Layer 3 of a small transformer language model trained on English Wikipedia (11 layers, counted from 0, width 128).
A neuron's activation on a vector x is SiLU(gate . x) times (in . x), where the dot is the dot product.

Input weights of the MLP neurons that the questions are about. A number n stands for (n - 128) times 0.0045.
n55 gate: 177, 159, 85, 171, 85, 132, 144, 183, 131, 131, 175, 114, 113, 150, 104, 146, 129, 183, 130, 157, 184, 113, 112, 143, 159, 118, 105, 115, 201, 71, 81, 83, 132, 83, 150, 116, 42, 107, 157, 100, 78, 120, 205, 110, 118, 150, 145, 159, 102, 60, 119, 124, 151, 83, 53, 118, 71, 191, 103, 54, 125, 113, 187, 37, 105, 99, 87, 109, 147, 152, 187, 174, 120, 112, 128, 78, 132, 188, 113, 141, 121, 112, 120, 110, 129, 183, 88, 114, 147, 200, 170, 87, 118, 131, 118, 126, 96, 107, 110, 146, 157, 53, 138, 132, 97, 89, 125, 139, 143, 67, 151, 158, 89, 176, 106, 192, 94, 176, 189, 134, 101, 110, 134, 97, 153, 179, 133, 138
n60 gate: 114, 149, 138, 142, 117, 111, 139, 132, 120, 115, 115, 76, 113, 153, 119, 154, 157, 63, 100, 68, 96, 168, 135, 122, 110, 127, 147, 171, 135, 167, 150, 77, 193, 117, 114, 153, 98, 103, 152, 85, 136, 89, 186, 84, 129, 125, 152, 135, 204, 87, 147, 138, 165, 135, 186, 81, 159, 156, 122, 179, 208, 149, 149, 202, 124, 147, 101, 131, 42, 118, 86, 160, 150, 65, 108, 119, 96, 132, 130, 119, 193, 162, 143, 186, 130, 39, 160, 128, 142, 115, 65, 178, 145, 143, 161, 116, 162, 116, 130, 138, 143, 148, 107, 133, 85, 79, 213, 95, 109, 177, 92, 165, 130, 118, 94, 134, 83, 175, 125, 81, 72, 150, 119, 147, 179, 147, 130, 198
n70 gate: 127, 123, 138, 84, 157, 142, 142, 134, 125, 138, 13, 181, 146, 150, 115, 159, 120, 198, 127, 142, 172, 100, 78, 82, 105, 146, 111, 152, 103, 117, 225, 109, 146, 135, 111, 165, 151, 76, 144, 175, 159, 127, 166, 162, 121, 151, 152, 116, 125, 159, 102, 131, 70, 108, 131, 137, 114, 194, 145, 85, 95, 125, 155, 125, 83, 196, 84, 153, 112, 77, 78, 125, 119, 114, 77, 136, 82, 83, 142, 127, 107, 158, 76, 92, 111, 149, 87, 128, 102, 103, 115, 178, 117, 205, 145, 114, 139, 150, 175, 114, 156, 94, 199, 124, 169, 154, 160, 126, 132, 90, 196, 141, 128, 131, 177, 126, 111, 84, 126, 136, 153, 76, 110, 75, 122, 86, 135, 58
n129 gate: 126, 113, 175, 140, 165, 111, 107, 151, 186, 164, 105, 129, 134, 100, 149, 138, 154, 163, 149, 194, 128, 130, 120, 133, 136, 168, 85, 120, 139, 56, 131, 175, 151, 138, 110, 75, 107, 79, 167, 184, 77, 81, 147, 104, 168, 126, 191, 161, 199, 101, 190, 94, 128, 130, 21, 141, 185, 166, 109, 91, 99, 171, 162, 108, 146, 185, 124, 112, 138, 156, 19, 147, 107, 121, 112, 167, 88, 184, 103, 108, 164, 164, 74, 191, 142, 138, 205, 164, 91, 97, 69, 127, 184, 138, 133, 166, 120, 109, 136, 153, 153, 181, 149, 164, 143, 118, 159, 81, 111, 111, 149, 215, 160, 88, 103, 140, 177, 110, 152, 76, 91, 143, 145, 128, 183, 86, 190, 172
n172 gate: 92, 57, 93, 81, 154, 123, 107, 69, 79, 118, 93, 100, 147, 40, 95, 126, 160, 121, 48, 68, 139, 140, 131, 122, 97, 167, 154, 132, 117, 149, 161, 102, 89, 103, 99, 108, 121, 114, 142, 123, 125, 75, 82, 83, 97, 88, 134, 118, 106, 119, 108, 141, 126, 143, 133, 185, 84, 156, 112, 145, 189, 132, 135, 108, 142, 63, 119, 180, 98, 123, 189, 107, 80, 106, 210, 143, 129, 170, 113, 184, 123, 101, 96, 128, 150, 132, 117, 80, 162, 124, 72, 140, 140, 139, 185, 74, 119, 152, 164, 84, 158, 193, 78, 133, 88, 94, 161, 121, 93, 162, 99, 85, 148, 113, 160, 113, 90, 177, 120, 121, 169, 133, 102, 141, 165, 159, 115, 111
n248 gate: 130, 156, 143, 136, 108, 132, 137, 36, 163, 142, 105, 138, 100, 130, 127, 76, 116, 170, 85, 106, 113, 132, 91, 171, 168, 130, 78, 165, 125, 136, 102, 127, 130, 60, 102, 140, 97, 133, 139, 70, 157, 131, 151, 95, 48, 155, 156, 175, 111, 158, 176, 67, 53, 120, 163, 178, 126, 189, 170, 59, 156, 55, 100, 138, 118, 141, 101, 148, 163, 144, 156, 172, 99, 157, 164, 143, 47, 99, 146, 140, 93, 210, 126, 163, 134, 62, 108, 122, 102, 125, 187, 108, 128, 131, 62, 162, 136, 169, 165, 115, 160, 74, 147, 138, 128, 105, 164, 82, 182, 125, 202, 92, 173, 170, 137, 151, 157, 112, 145, 154, 182, 129, 100, 142, 138, 154, 105, 133
n55 in: 151, 154, 219, 100, 175, 136, 172, 163, 177, 110, 100, 183, 94, 178, 152, 163, 133, 184, 89, 223, 95, 100, 138, 132, 129, 127, 96, 92, 168, 98, 137, 100, 111, 77, 97, 119, 115, 84, 142, 118, 125, 124, 143, 130, 124, 138, 167, 109, 126, 120, 163, 143, 135, 125, 47, 120, 117, 148, 130, 120, 134, 146, 112, 76, 109, 107, 70, 199, 167, 119, 102, 74, 142, 105, 119, 111, 74, 162, 161, 97, 93, 130, 44, 165, 113, 134, 119, 82, 151, 178, 127, 105, 173, 107, 156, 126, 90, 132, 123, 164, 72, 101, 110, 161, 68, 129, 145, 118, 150, 90, 111, 173, 151, 132, 172, 142, 78, 167, 103, 121, 154, 91, 198, 131, 159, 127, 66, 138
n60 in: 84, 151, 111, 131, 134, 96, 136, 112, 150, 92, 136, 153, 98, 109, 78, 155, 124, 92, 157, 111, 140, 113, 119, 94, 94, 189, 153, 112, 149, 104, 145, 117, 138, 101, 164, 147, 130, 93, 132, 125, 147, 118, 180, 99, 134, 148, 129, 140, 120, 61, 142, 140, 114, 111, 89, 83, 136, 146, 81, 178, 154, 148, 169, 139, 136, 155, 99, 81, 123, 126, 41, 97, 133, 109, 112, 135, 117, 122, 111, 132, 176, 150, 168, 176, 164, 146, 184, 128, 144, 137, 34, 148, 128, 159, 85, 157, 108, 163, 94, 129, 94, 149, 163, 184, 133, 187, 188, 135, 101, 129, 177, 135, 147, 71, 132, 138, 111, 125, 80, 77, 122, 217, 137, 163, 160, 168, 145, 159
n70 in: 115, 117, 149, 112, 111, 139, 250, 189, 157, 148, 166, 111, 184, 181, 140, 27, 146, 77, 90, 119, 115, 155, 163, 133, 198, 73, 183, 139, 102, 185, 115, 136, 112, 154, 105, 133, 126, 96, 200, 117, 93, 127, 148, 103, 183, 93, 187, 140, 103, 91, 112, 59, 57, 152, 36, 157, 128, 183, 143, 48, 113, 67, 119, 104, 193, 121, 101, 131, 113, 126, 150, 143, 151, 74, 150, 57, 93, 122, 156, 60, 158, 119, 115, 108, 184, 127, 141, 166, 158, 180, 128, 126, 151, 64, 182, 146, 128, 118, 140, 144, 148, 111, 37, 163, 162, 78, 162, 174, 86, 117, 120, 128, 190, 169, 135, 175, 199, 151, 200, 109, 171, 73, 171, 196, 153, 55, 109, 156
n129 in: 161, 91, 129, 176, 146, 133, 75, 175, 135, 126, 139, 86, 198, 54, 135, 149, 120, 118, 153, 205, 147, 161, 92, 146, 59, 133, 151, 142, 220, 102, 164, 153, 129, 197, 109, 100, 157, 192, 104, 138, 88, 145, 158, 124, 136, 99, 95, 160, 193, 99, 100, 101, 183, 157, 79, 121, 159, 33, 111, 140, 161, 132, 165, 163, 169, 168, 157, 97, 226, 213, 81, 123, 79, 122, 128, 119, 152, 127, 125, 157, 153, 79, 43, 159, 178, 96, 163, 64, 121, 91, 173, 170, 104, 118, 127, 102, 107, 83, 123, 166, 111, 182, 183, 152, 158, 99, 54, 134, 164, 174, 119, 237, 180, 121, 55, 154, 160, 76, 129, 128, 106, 77, 202, 116, 187, 75, 155, 115
n172 in: 160, 60, 149, 135, 169, 194, 131, 89, 39, 102, 138, 105, 117, 114, 159, 94, 188, 102, 87, 56, 132, 156, 73, 148, 73, 135, 189, 118, 83, 152, 174, 140, 123, 135, 88, 180, 93, 50, 159, 140, 133, 75, 135, 142, 136, 94, 68, 61, 134, 102, 59, 71, 86, 125, 113, 173, 107, 179, 73, 119, 189, 150, 113, 124, 13, 122, 171, 158, 94, 208, 135, 73, 35, 137, 173, 151, 133, 169, 79, 123, 173, 139, 147, 123, 147, 194, 191, 182, 133, 104, 127, 138, 180, 84, 142, 28, 164, 109, 80, 138, 104, 196, 134, 154, 129, 132, 133, 89, 60, 183, 120, 119, 156, 148, 185, 164, 108, 167, 136, 111, 101, 111, 86, 198, 171, 146, 97, 129
n248 in: 142, 84, 161, 54, 97, 176, 139, 150, 99, 102, 106, 90, 85, 67, 100, 104, 204, 73, 65, 120, 102, 30, 106, 122, 147, 70, 133, 152, 117, 172, 94, 77, 168, 171, 76, 146, 114, 200, 181, 103, 160, 106, 103, 95, 156, 166, 104, 134, 57, 69, 186, 143, 126, 156, 88, 157, 100, 160, 200, 152, 70, 117, 83, 94, 192, 104, 112, 137, 121, 125, 80, 137, 149, 172, 160, 106, 107, 193, 128, 75, 45, 144, 158, 151, 150, 169, 102, 122, 70, 145, 77, 92, 85, 106, 103, 113, 114, 102, 138, 118, 153, 108, 137, 137, 180, 164, 102, 163, 152, 151, 78, 117, 107, 153, 119, 178, 215, 76, 155, 107, 114, 63, 164, 171, 101, 138, 69, 144

Each question shows a token from some text and the vector x that enters the MLP there. A number n stands for (n - 128) times 0.041.

"\"": 137, 151, 113, 106, 148, 148, 119, 163, 153, 152, 148, 147, 116, 144, 133, 119, 139, 120, 126, 146, 130, 135, 106, 108, 131, 89, 98, 132, 107, 112, 93, 140, 136, 101, 116, 163, 97, 166, 133, 136, 126, 136, 119, 141, 166, 149, 103, 139, 132, 154, 101, 139, 115, 164, 122, 154, 125, 83, 114, 136, 130, 99, 130, 107, 131, 161, 116, 95, 152, 111, 138, 102, 128, 160, 83, 144, 96, 111, 150, 74, 127, 89, 118, 99, 148, 94, 128, 122, 104, 116, 150, 120, 130, 102, 140, 104, 147, 108, 158, 117, 157, 150, 55, 143, 114, 127, 136, 137, 129, 149, 137, 127, 111, 93, 140, 125, 150, 137, 132, 92, 134, 144, 114, 153, 96, 133, 106, 96
Which neuron lights up most? n60

"oph": 121, 151, 121, 113, 134, 117, 55, 110, 123, 146, 158, 130, 130, 139, 151, 116, 140, 107, 141, 133, 133, 105, 146, 134, 122, 113, 90, 125, 132, 119, 101, 117, 147, 100, 132, 123, 101, 109, 118, 115, 133, 115, 145, 124, 140, 122, 161, 109, 109, 109, 103, 115, 117, 164, 163, 44, 133, 130, 103, 128, 131, 140, 119, 136, 111, 138, 145, 141, 129, 104, 120, 130, 148, 127, 136, 123, 125, 130, 133, 112, 109, 120, 184, 112, 69, 118, 144, 130, 110, 95, 121, 128, 109, 143, 129, 95, 99, 128, 102, 129, 98, 154, 124, 105, 136, 102, 104, 134, 193, 144, 112, 133, 97, 95, 148, 124, 125, 99, 126, 155, 139, 175, 136, 140, 101, 74, 117, 149
Which neuron lights up most? n70

" of": 121, 154, 134, 95, 129, 143, 109, 97, 163, 109, 137, 144, 135, 111, 126, 109, 126, 146, 128, 136, 120, 125, 136, 155, 115, 144, 109, 135, 128, 100, 108, 104, 131, 101, 136, 116, 115, 172, 142, 116, 143, 130, 149, 119, 182, 111, 124, 111, 110, 114, 120, 97, 113, 182, 147, 134, 123, 155, 145, 133, 137, 105, 108, 133, 116, 125, 157, 97, 142, 124, 138, 129, 125, 140, 128, 130, 101, 124, 151, 137, 124, 73, 104, 109, 153, 117, 147, 93, 104, 145, 143, 129, 154, 151, 169, 99, 131, 102, 119, 129, 115, 118, 135, 129, 112, 133, 129, 111, 116, 185, 152, 135, 104, 158, 168, 94, 165, 119, 148, 87, 141, 155, 137, 154, 105, 107, 65, 118
The most active neuron and its activation: n248, at about 3.7

"La": 118, 161, 137, 89, 162, 90, 97, 119, 111, 122, 130, 142, 81, 153, 136, 134, 104, 116, 129, 134, 128, 144, 129, 151, 139, 109, 79, 157, 83, 118, 65, 116, 129, 135, 123, 149, 87, 161, 130, 107, 110, 125, 139, 129, 146, 105, 102, 130, 108, 143, 152, 142, 118, 115, 141, 92, 122, 154, 113, 154, 122, 154, 124, 131, 122, 108, 123, 67, 143, 136, 103, 102, 107, 116, 115, 122, 100, 143, 144, 135, 157, 89, 95, 122, 114, 103, 123, 81, 85, 109, 116, 143, 143, 125, 120, 107, 115, 133, 71, 141, 123, 147, 157, 103, 117, 120, 115, 165, 112, 147, 137, 119, 145, 129, 107, 106, 159, 124, 111, 167, 135, 172, 128, 153, 154, 103, 128, 128
Which two neurons fire most, strongest first? n60, n70

" |": 149, 142, 120, 123, 129, 135, 116, 108, 137, 119, 151, 108, 134, 130, 147, 112, 121, 120, 133, 149, 117, 118, 153, 130, 131, 126, 142, 119, 100, 132, 89, 125, 138, 112, 121, 153, 92, 160, 119, 111, 114, 129, 134, 165, 209, 126, 128, 134, 156, 160, 130, 98, 117, 147, 166, 109, 159, 101, 133, 147, 178, 117, 140, 119, 106, 124, 128, 106, 130, 112, 110, 153, 115, 122, 131, 117, 118, 132, 165, 128, 149, 100, 65, 113, 123, 117, 118, 127, 119, 112, 137, 143, 147, 129, 123, 105, 126, 126, 144, 110, 126, 120, 111, 102, 131, 170, 157, 108, 117, 164, 145, 118, 107, 117, 108, 126, 110, 128, 169, 127, 126, 127, 100, 120, 105, 139, 105, 84
The most active neuron and its activation: n55, at about 0.44

" Pad": 108, 129, 113, 129, 153, 104, 90, 144, 125, 179, 165, 138, 81, 147, 122, 135, 97, 111, 174, 117, 125, 103, 87, 167, 143, 134, 132, 140, 113, 129, 67, 106, 126, 120, 95, 163, 83, 164, 133, 123, 130, 116, 130, 141, 138, 92, 157, 141, 131, 139, 107, 152, 111, 157, 125, 80, 104, 112, 104, 138, 150, 122, 139, 127, 106, 109, 151, 161, 158, 109, 79, 145, 121, 84, 147, 99, 131, 133, 135, 101, 137, 135, 134, 142, 131, 134, 102, 104, 129, 135, 147, 146, 132, 124, 70, 121, 131, 131, 131, 140, 115, 126, 97, 132, 117, 147, 102, 173, 105, 145, 147, 124, 140, 157, 125, 130, 145, 106, 126, 161, 85, 160, 133, 131, 124, 101, 120, 119
Which two neurons fire most, strongest first? n172, n70

" ed": 139, 125, 135, 143, 147, 128, 126, 137, 142, 150, 125, 129, 52, 104, 129, 128, 124, 128, 125, 125, 103, 133, 176, 154, 113, 114, 124, 149, 132, 61, 60, 104, 165, 130, 135, 138, 78, 135, 151, 145, 131, 115, 137, 118, 130, 138, 135, 109, 139, 148, 140, 107, 116, 169, 134, 123, 121, 122, 116, 150, 122, 137, 154, 149, 89, 104, 148, 156, 143, 127, 126, 100, 149, 107, 128, 137, 142, 110, 156, 137, 98, 154, 119, 91, 110, 108, 155, 118, 117, 165, 126, 108, 148, 134, 85, 114, 109, 133, 128, 150, 128, 152, 135, 123, 126, 116, 144, 130, 142, 128, 156, 79, 126, 127, 137, 108, 109, 116, 125, 136, 155, 146, 131, 120, 88, 66, 125, 120
The most active neuron and its activation: n70, at about 0.55

",": 112, 141, 165, 122, 154, 175, 162, 116, 134, 116, 148, 143, 143, 114, 155, 114, 133, 107, 151, 99, 127, 120, 142, 155, 123, 147, 137, 115, 114, 114, 137, 135, 143, 124, 137, 149, 123, 194, 148, 125, 117, 122, 131, 151, 188, 78, 127, 138, 113, 179, 140, 98, 92, 153, 108, 120, 129, 142, 157, 131, 113, 137, 154, 134, 113, 110, 137, 131, 129, 130, 109, 133, 134, 119, 105, 107, 119, 122, 154, 135, 140, 93, 86, 114, 104, 94, 165, 126, 111, 118, 129, 148, 144, 113, 195, 98, 135, 139, 161, 103, 116, 162, 123, 117, 122, 159, 116, 107, 111, 149, 148, 122, 99, 120, 122, 110, 158, 152, 144, 124, 127, 130, 125, 115, 115, 115, 114, 125
Which neuron lights up most? n70

" University": 131, 101, 127, 132, 167, 137, 104, 147, 137, 126, 105, 169, 97, 115, 144, 97, 120, 100, 129, 114, 142, 122, 137, 131, 145, 114, 97, 141, 143, 105, 87, 136, 117, 136, 140, 118, 87, 173, 113, 125, 149, 98, 139, 140, 147, 140, 149, 153, 138, 126, 121, 92, 109, 127, 143, 44, 131, 137, 145, 153, 126, 137, 113, 150, 112, 119, 136, 151, 135, 106, 85, 90, 148, 153, 121, 110, 126, 122, 136, 129, 128, 127, 96, 85, 125, 109, 129, 111, 106, 164, 126, 102, 137, 132, 176, 80, 104, 111, 157, 131, 122, 116, 124, 123, 164, 131, 139, 149, 124, 154, 118, 101, 156, 134, 132, 129, 123, 139, 105, 121, 147, 197, 123, 164, 100, 131, 96, 115
Which neuron lights up most? n129

" a": 108, 124, 141, 126, 127, 136, 133, 142, 144, 140, 131, 120, 96, 112, 131, 106, 130, 122, 128, 133, 123, 146, 148, 135, 135, 141, 124, 154, 138, 81, 126, 143, 145, 137, 129, 174, 91, 124, 174, 119, 122, 130, 193, 147, 185, 137, 128, 135, 109, 159, 136, 125, 137, 134, 133, 142, 135, 118, 157, 154, 150, 129, 124, 142, 125, 128, 122, 105, 143, 136, 123, 107, 146, 134, 138, 111, 146, 124, 134, 139, 142, 15, 103, 130, 123, 138, 121, 129, 113, 166, 151, 119, 116, 139, 115, 87, 137, 113, 156, 118, 108, 142, 128, 130, 121, 147, 122, 127, 129, 145, 111, 143, 119, 110, 142, 70, 89, 120, 146, 145, 118, 126, 112, 163, 129, 93, 89, 95
Which neuron lights up most? n60

"ue": 84, 119, 144, 162, 154, 130, 124, 124, 139, 122, 171, 146, 92, 130, 155, 146, 125, 137, 155, 108, 104, 106, 131, 118, 124, 86, 118, 132, 107, 114, 85, 95, 136, 129, 144, 156, 89, 150, 133, 124, 115, 117, 176, 146, 144, 132, 118, 120, 119, 184, 148, 124, 128, 133, 94, 82, 149, 96, 123, 133, 133, 110, 128, 126, 110, 140, 128, 73, 138, 117, 121, 104, 73, 136, 106, 135, 105, 119, 142, 157, 110, 108, 143, 145, 84, 110, 114, 95, 132, 124, 154, 148, 137, 114, 156, 131, 118, 139, 94, 106, 105, 115, 152, 108, 171, 120, 98, 155, 108, 128, 103, 168, 154, 129, 88, 109, 144, 127, 106, 134, 122, 155, 128, 134, 120, 120, 118, 123
Which neuron lights up most? n70

" draft": 151, 134, 103, 195, 126, 148, 121, 141, 127, 98, 114, 159, 100, 112, 126, 139, 119, 142, 128, 144, 145, 111, 130, 141, 135, 110, 140, 134, 182, 94, 80, 140, 98, 167, 154, 180, 130, 140, 126, 124, 148, 129, 140, 84, 177, 120, 108, 139, 154, 154, 91, 167, 94, 127, 114, 160, 109, 137, 140, 146, 135, 127, 118, 105, 100, 137, 141, 137, 121, 95, 110, 139, 152, 103, 144, 129, 108, 114, 143, 123, 119, 125, 134, 106, 125, 127, 139, 91, 109, 168, 153, 123, 145, 127, 88, 120, 127, 133, 132, 126, 122, 130, 116, 113, 143, 97, 106, 154, 117, 122, 123, 128, 118, 129, 90, 121, 115, 156, 128, 126, 151, 151, 84, 161, 125, 98, 98, 144
Which neuron lights up most? n55

" Arm": 142, 170, 124, 132, 159, 169, 85, 118, 144, 95, 163, 144, 60, 137, 108, 136, 128, 88, 149, 117, 141, 129, 155, 150, 121, 120, 95, 127, 162, 118, 102, 160, 124, 151, 123, 157, 109, 120, 100, 140, 113, 129, 153, 131, 151, 139, 120, 122, 140, 109, 127, 189, 111, 157, 123, 73, 117, 129, 114, 108, 140, 151, 135, 118, 113, 127, 124, 187, 109, 143, 91, 143, 130, 135, 128, 117, 141, 139, 162, 158, 136, 142, 121, 121, 123, 121, 152, 101, 131, 127, 120, 151, 139, 143, 105, 105, 126, 126, 119, 122, 118, 109, 79, 115, 115, 130, 121, 170, 113, 162, 138, 108, 115, 145, 129, 102, 134, 145, 128, 201, 144, 177, 119, 136, 117, 117, 162, 113
Which neuron lights up most? n60

"ason": 118, 116, 149, 128, 149, 110, 76, 117, 148, 145, 174, 134, 112, 152, 147, 121, 121, 125, 122, 151, 139, 126, 119, 130, 137, 96, 93, 109, 126, 124, 98, 111, 130, 124, 128, 153, 117, 120, 162, 127, 153, 121, 191, 124, 156, 94, 101, 130, 141, 130, 91, 138, 97, 163, 119, 95, 119, 105, 109, 145, 159, 149, 122, 128, 86, 135, 85, 129, 124, 107, 144, 110, 153, 126, 133, 141, 140, 133, 132, 131, 117, 96, 133, 120, 95, 110, 142, 101, 113, 121, 136, 137, 135, 131, 184, 156, 52, 143, 107, 126, 156, 123, 101, 114, 135, 139, 155, 135, 119, 106, 156, 136, 118, 130, 98, 116, 120, 153, 110, 182, 108, 168, 161, 139, 118, 82, 136, 121
The most active neuron and its activation: n55, at about 1.9

" Kelly": 120, 150, 134, 145, 152, 151, 120, 136, 131, 118, 155, 132, 87, 154, 145, 129, 131, 103, 125, 137, 132, 118, 119, 133, 127, 110, 131, 147, 120, 130, 31, 133, 124, 113, 146, 188, 139, 175, 111, 115, 139, 109, 145, 131, 171, 129, 156, 133, 99, 150, 83, 131, 121, 174, 148, 70, 133, 132, 118, 130, 146, 155, 118, 102, 97, 131, 153, 120, 123, 124, 90, 103, 123, 139, 117, 139, 125, 129, 152, 133, 135, 106, 146, 118, 93, 101, 121, 117, 125, 126, 135, 146, 140, 114, 188, 109, 101, 140, 164, 142, 145, 146, 73, 107, 137, 131, 108, 173, 92, 120, 158, 139, 138, 100, 120, 113, 111, 143, 120, 124, 131, 181, 136, 141, 141, 129, 100, 104
Which two neurons fire most, strongest first? n60, n129

" guest": 141, 139, 124, 128, 138, 135, 115, 136, 114, 140, 145, 137, 85, 135, 130, 135, 172, 114, 112, 138, 125, 114, 126, 138, 143, 80, 165, 136, 140, 109, 51, 135, 159, 106, 149, 159, 114, 137, 124, 132, 135, 105, 150, 111, 160, 130, 142, 111, 122, 150, 91, 123, 142, 124, 119, 163, 116, 150, 118, 146, 127, 123, 111, 142, 82, 128, 137, 99, 127, 100, 140, 132, 153, 87, 115, 120, 104, 123, 131, 124, 114, 107, 120, 111, 125, 93, 114, 103, 121, 135, 171, 149, 136, 107, 143, 101, 109, 148, 172, 150, 156, 113, 90, 136, 122, 164, 142, 179, 87, 170, 174, 117, 127, 108, 151, 118, 118, 131, 93, 156, 123, 156, 112, 157, 121, 111, 91, 112
Which neuron lights up most? n55

"as": 115, 127, 156, 110, 152, 121, 113, 117, 107, 93, 142, 133, 114, 126, 143, 150, 129, 123, 160, 123, 115, 132, 116, 117, 146, 118, 61, 131, 116, 135, 90, 120, 134, 130, 119, 160, 117, 166, 100, 109, 132, 113, 180, 125, 150, 121, 137, 165, 119, 143, 96, 117, 115, 143, 137, 78, 114, 105, 141, 160, 125, 99, 127, 145, 123, 163, 155, 132, 129, 121, 125, 88, 124, 147, 154, 102, 126, 134, 146, 124, 149, 93, 163, 124, 69, 99, 116, 110, 121, 99, 134, 158, 136, 124, 144, 96, 82, 120, 104, 119, 158, 125, 124, 120, 129, 108, 105, 140, 152, 162, 124, 145, 103, 122, 124, 130, 187, 130, 122, 155, 143, 167, 131, 169, 118, 150, 107, 130
The three highest activations, in order: n70, n55, n172

".": 151, 132, 156, 110, 144, 103, 131, 111, 136, 99, 141, 123, 99, 117, 125, 106, 120, 89, 125, 173, 123, 103, 140, 141, 82, 154, 109, 138, 94, 134, 123, 132, 127, 109, 123, 159, 91, 196, 146, 119, 143, 136, 105, 134, 163, 132, 114, 124, 118, 141, 120, 144, 108, 156, 101, 93, 123, 126, 110, 133, 123, 118, 152, 153, 135, 132, 155, 68, 122, 119, 111, 105, 116, 91, 143, 126, 127, 115, 157, 119, 133, 131, 120, 100, 131, 121, 116, 124, 120, 154, 159, 134, 146, 115, 107, 112, 103, 129, 137, 107, 117, 149, 139, 110, 142, 172, 137, 122, 106, 143, 113, 125, 94, 96, 130, 142, 102, 153, 164, 106, 137, 134, 98, 164, 108, 104, 148, 78
The most active neuron and its activation: n55, at about 0.17

";": 161, 142, 145, 134, 136, 150, 142, 98, 148, 104, 147, 114, 144, 137, 130, 115, 111, 133, 132, 98, 128, 120, 151, 141, 129, 129, 117, 115, 145, 122, 111, 131, 146, 123, 104, 165, 107, 184, 134, 132, 125, 135, 112, 157, 186, 112, 137, 152, 146, 160, 111, 118, 134, 164, 157, 87, 152, 93, 123, 129, 126, 112, 152, 112, 105, 111, 126, 121, 116, 124, 93, 140, 97, 128, 112, 97, 125, 139, 156, 130, 141, 113, 103, 88, 112, 138, 143, 116, 123, 120, 144, 126, 158, 129, 110, 100, 120, 123, 130, 128, 134, 151, 93, 106, 133, 164, 143, 112, 137, 163, 104, 112, 74, 93, 110, 140, 130, 115, 156, 126, 133, 135, 105, 144, 135, 130, 116, 88
Which neuron lights up most? n55

"os": 119, 119, 130, 123, 145, 71, 126, 133, 124, 114, 176, 170, 134, 145, 158, 148, 104, 100, 141, 93, 112, 107, 103, 112, 108, 101, 104, 120, 115, 128, 78, 125, 127, 98, 119, 127, 113, 139, 127, 124, 132, 131, 139, 127, 172, 175, 96, 142, 120, 143, 141, 134, 126, 167, 165, 100, 132, 113, 103, 142, 141, 91, 134, 127, 119, 167, 157, 128, 113, 124, 110, 102, 104, 125, 135, 107, 134, 125, 150, 117, 120, 85, 135, 102, 113, 131, 127, 118, 111, 101, 117, 132, 138, 123, 176, 125, 91, 110, 84, 141, 118, 152, 146, 103, 105, 138, 153, 138, 169, 144, 128, 141, 115, 126, 149, 122, 159, 137, 164, 160, 161, 188, 145, 129, 106, 142, 122, 143
The most active neuron and its activation: n70, at about 0.37

" 17": 158, 161, 160, 146, 145, 111, 118, 114, 102, 108, 152, 160, 132, 124, 130, 147, 76, 119, 126, 115, 113, 146, 161, 110, 124, 91, 127, 123, 108, 97, 115, 130, 134, 129, 126, 130, 114, 127, 150, 145, 104, 106, 106, 119, 158, 127, 132, 138, 110, 129, 155, 99, 110, 163, 152, 82, 120, 151, 124, 158, 155, 128, 114, 187, 114, 137, 117, 168, 143, 121, 102, 125, 126, 92, 99, 161, 163, 136, 155, 122, 98, 87, 132, 103, 108, 102, 123, 147, 122, 178, 131, 158, 151, 111, 77, 105, 122, 154, 113, 114, 127, 140, 96, 109, 128, 123, 152, 122, 119, 142, 128, 114, 120, 110, 131, 105, 134, 130, 148, 159, 115, 131, 98, 169, 127, 131, 114, 145
Which two neurons fire most, strongest first? n129, n60

"ique": 120, 106, 140, 135, 154, 133, 99, 159, 123, 141, 161, 145, 103, 122, 138, 127, 147, 120, 110, 119, 147, 133, 145, 150, 132, 120, 96, 108, 147, 95, 113, 119, 124, 114, 135, 138, 120, 150, 165, 86, 128, 112, 180, 131, 163, 146, 109, 124, 139, 162, 144, 115, 132, 170, 102, 81, 131, 122, 109, 112, 149, 113, 103, 147, 90, 125, 102, 105, 126, 76, 131, 102, 106, 124, 122, 140, 116, 133, 137, 153, 128, 93, 144, 92, 117, 114, 156, 108, 101, 103, 139, 123, 147, 100, 152, 125, 103, 129, 75, 145, 109, 107, 165, 116, 132, 128, 122, 144, 111, 131, 178, 143, 98, 133, 114, 99, 140, 142, 113, 160, 151, 170, 112, 159, 135, 136, 149, 139
Which neuron lights up most? n55

" &": 132, 144, 123, 128, 149, 122, 133, 119, 142, 112, 106, 111, 117, 143, 134, 94, 142, 113, 142, 132, 106, 95, 148, 140, 97, 127, 160, 118, 134, 112, 105, 112, 138, 146, 143, 173, 124, 157, 145, 150, 112, 129, 93, 145, 181, 110, 118, 132, 148, 174, 155, 126, 129, 181, 127, 78, 129, 126, 131, 127, 139, 137, 145, 104, 89, 112, 181, 70, 118, 110, 115, 163, 122, 136, 121, 128, 105, 112, 157, 138, 104, 73, 138, 130, 121, 124, 164, 81, 106, 118, 137, 130, 144, 103, 144, 106, 119, 102, 118, 129, 135, 137, 105, 112, 149, 141, 121, 124, 123, 137, 125, 124, 101, 101, 170, 116, 146, 134, 158, 131, 146, 165, 118, 126, 129, 112, 110, 136
The most active neuron and its activation: n55, at about 0.21

" (": 132, 163, 128, 132, 159, 180, 126, 123, 152, 131, 129, 138, 122, 90, 109, 111, 126, 111, 143, 134, 125, 110, 113, 117, 133, 87, 98, 105, 103, 89, 104, 128, 147, 124, 115, 157, 107, 132, 153, 96, 136, 115, 155, 128, 195, 131, 121, 115, 163, 146, 159, 109, 131, 149, 128, 89, 121, 111, 162, 142, 123, 117, 150, 110, 127, 143, 97, 114, 132, 128, 117, 106, 149, 152, 130, 140, 126, 135, 135, 156, 132, 123, 76, 111, 145, 123, 137, 144, 114, 173, 158, 116, 143, 113, 135, 105, 120, 130, 155, 109, 116, 176, 107, 109, 105, 112, 147, 109, 122, 160, 143, 110, 89, 123, 141, 106, 147, 119, 138, 148, 153, 120, 117, 102, 105, 128, 148, 107
The three highest activations, in order: n60, n172, n248

"na": 119, 154, 155, 104, 133, 114, 71, 112, 130, 128, 123, 147, 111, 131, 142, 150, 76, 126, 116, 152, 101, 120, 149, 145, 148, 101, 77, 137, 153, 90, 85, 101, 133, 147, 126, 174, 117, 160, 141, 137, 103, 145, 130, 128, 174, 163, 139, 133, 119, 159, 106, 119, 128, 132, 126, 79, 133, 100, 109, 157, 137, 128, 139, 104, 145, 119, 147, 121, 114, 127, 107, 96, 129, 128, 121, 108, 130, 94, 129, 111, 139, 114, 132, 104, 88, 116, 133, 116, 97, 111, 143, 142, 123, 133, 167, 101, 115, 132, 50, 147, 127, 138, 120, 103, 148, 119, 106, 157, 105, 137, 130, 114, 116, 121, 96, 108, 172, 136, 128, 142, 121, 165, 148, 138, 143, 140, 99, 148
Which neuron lights up most? n70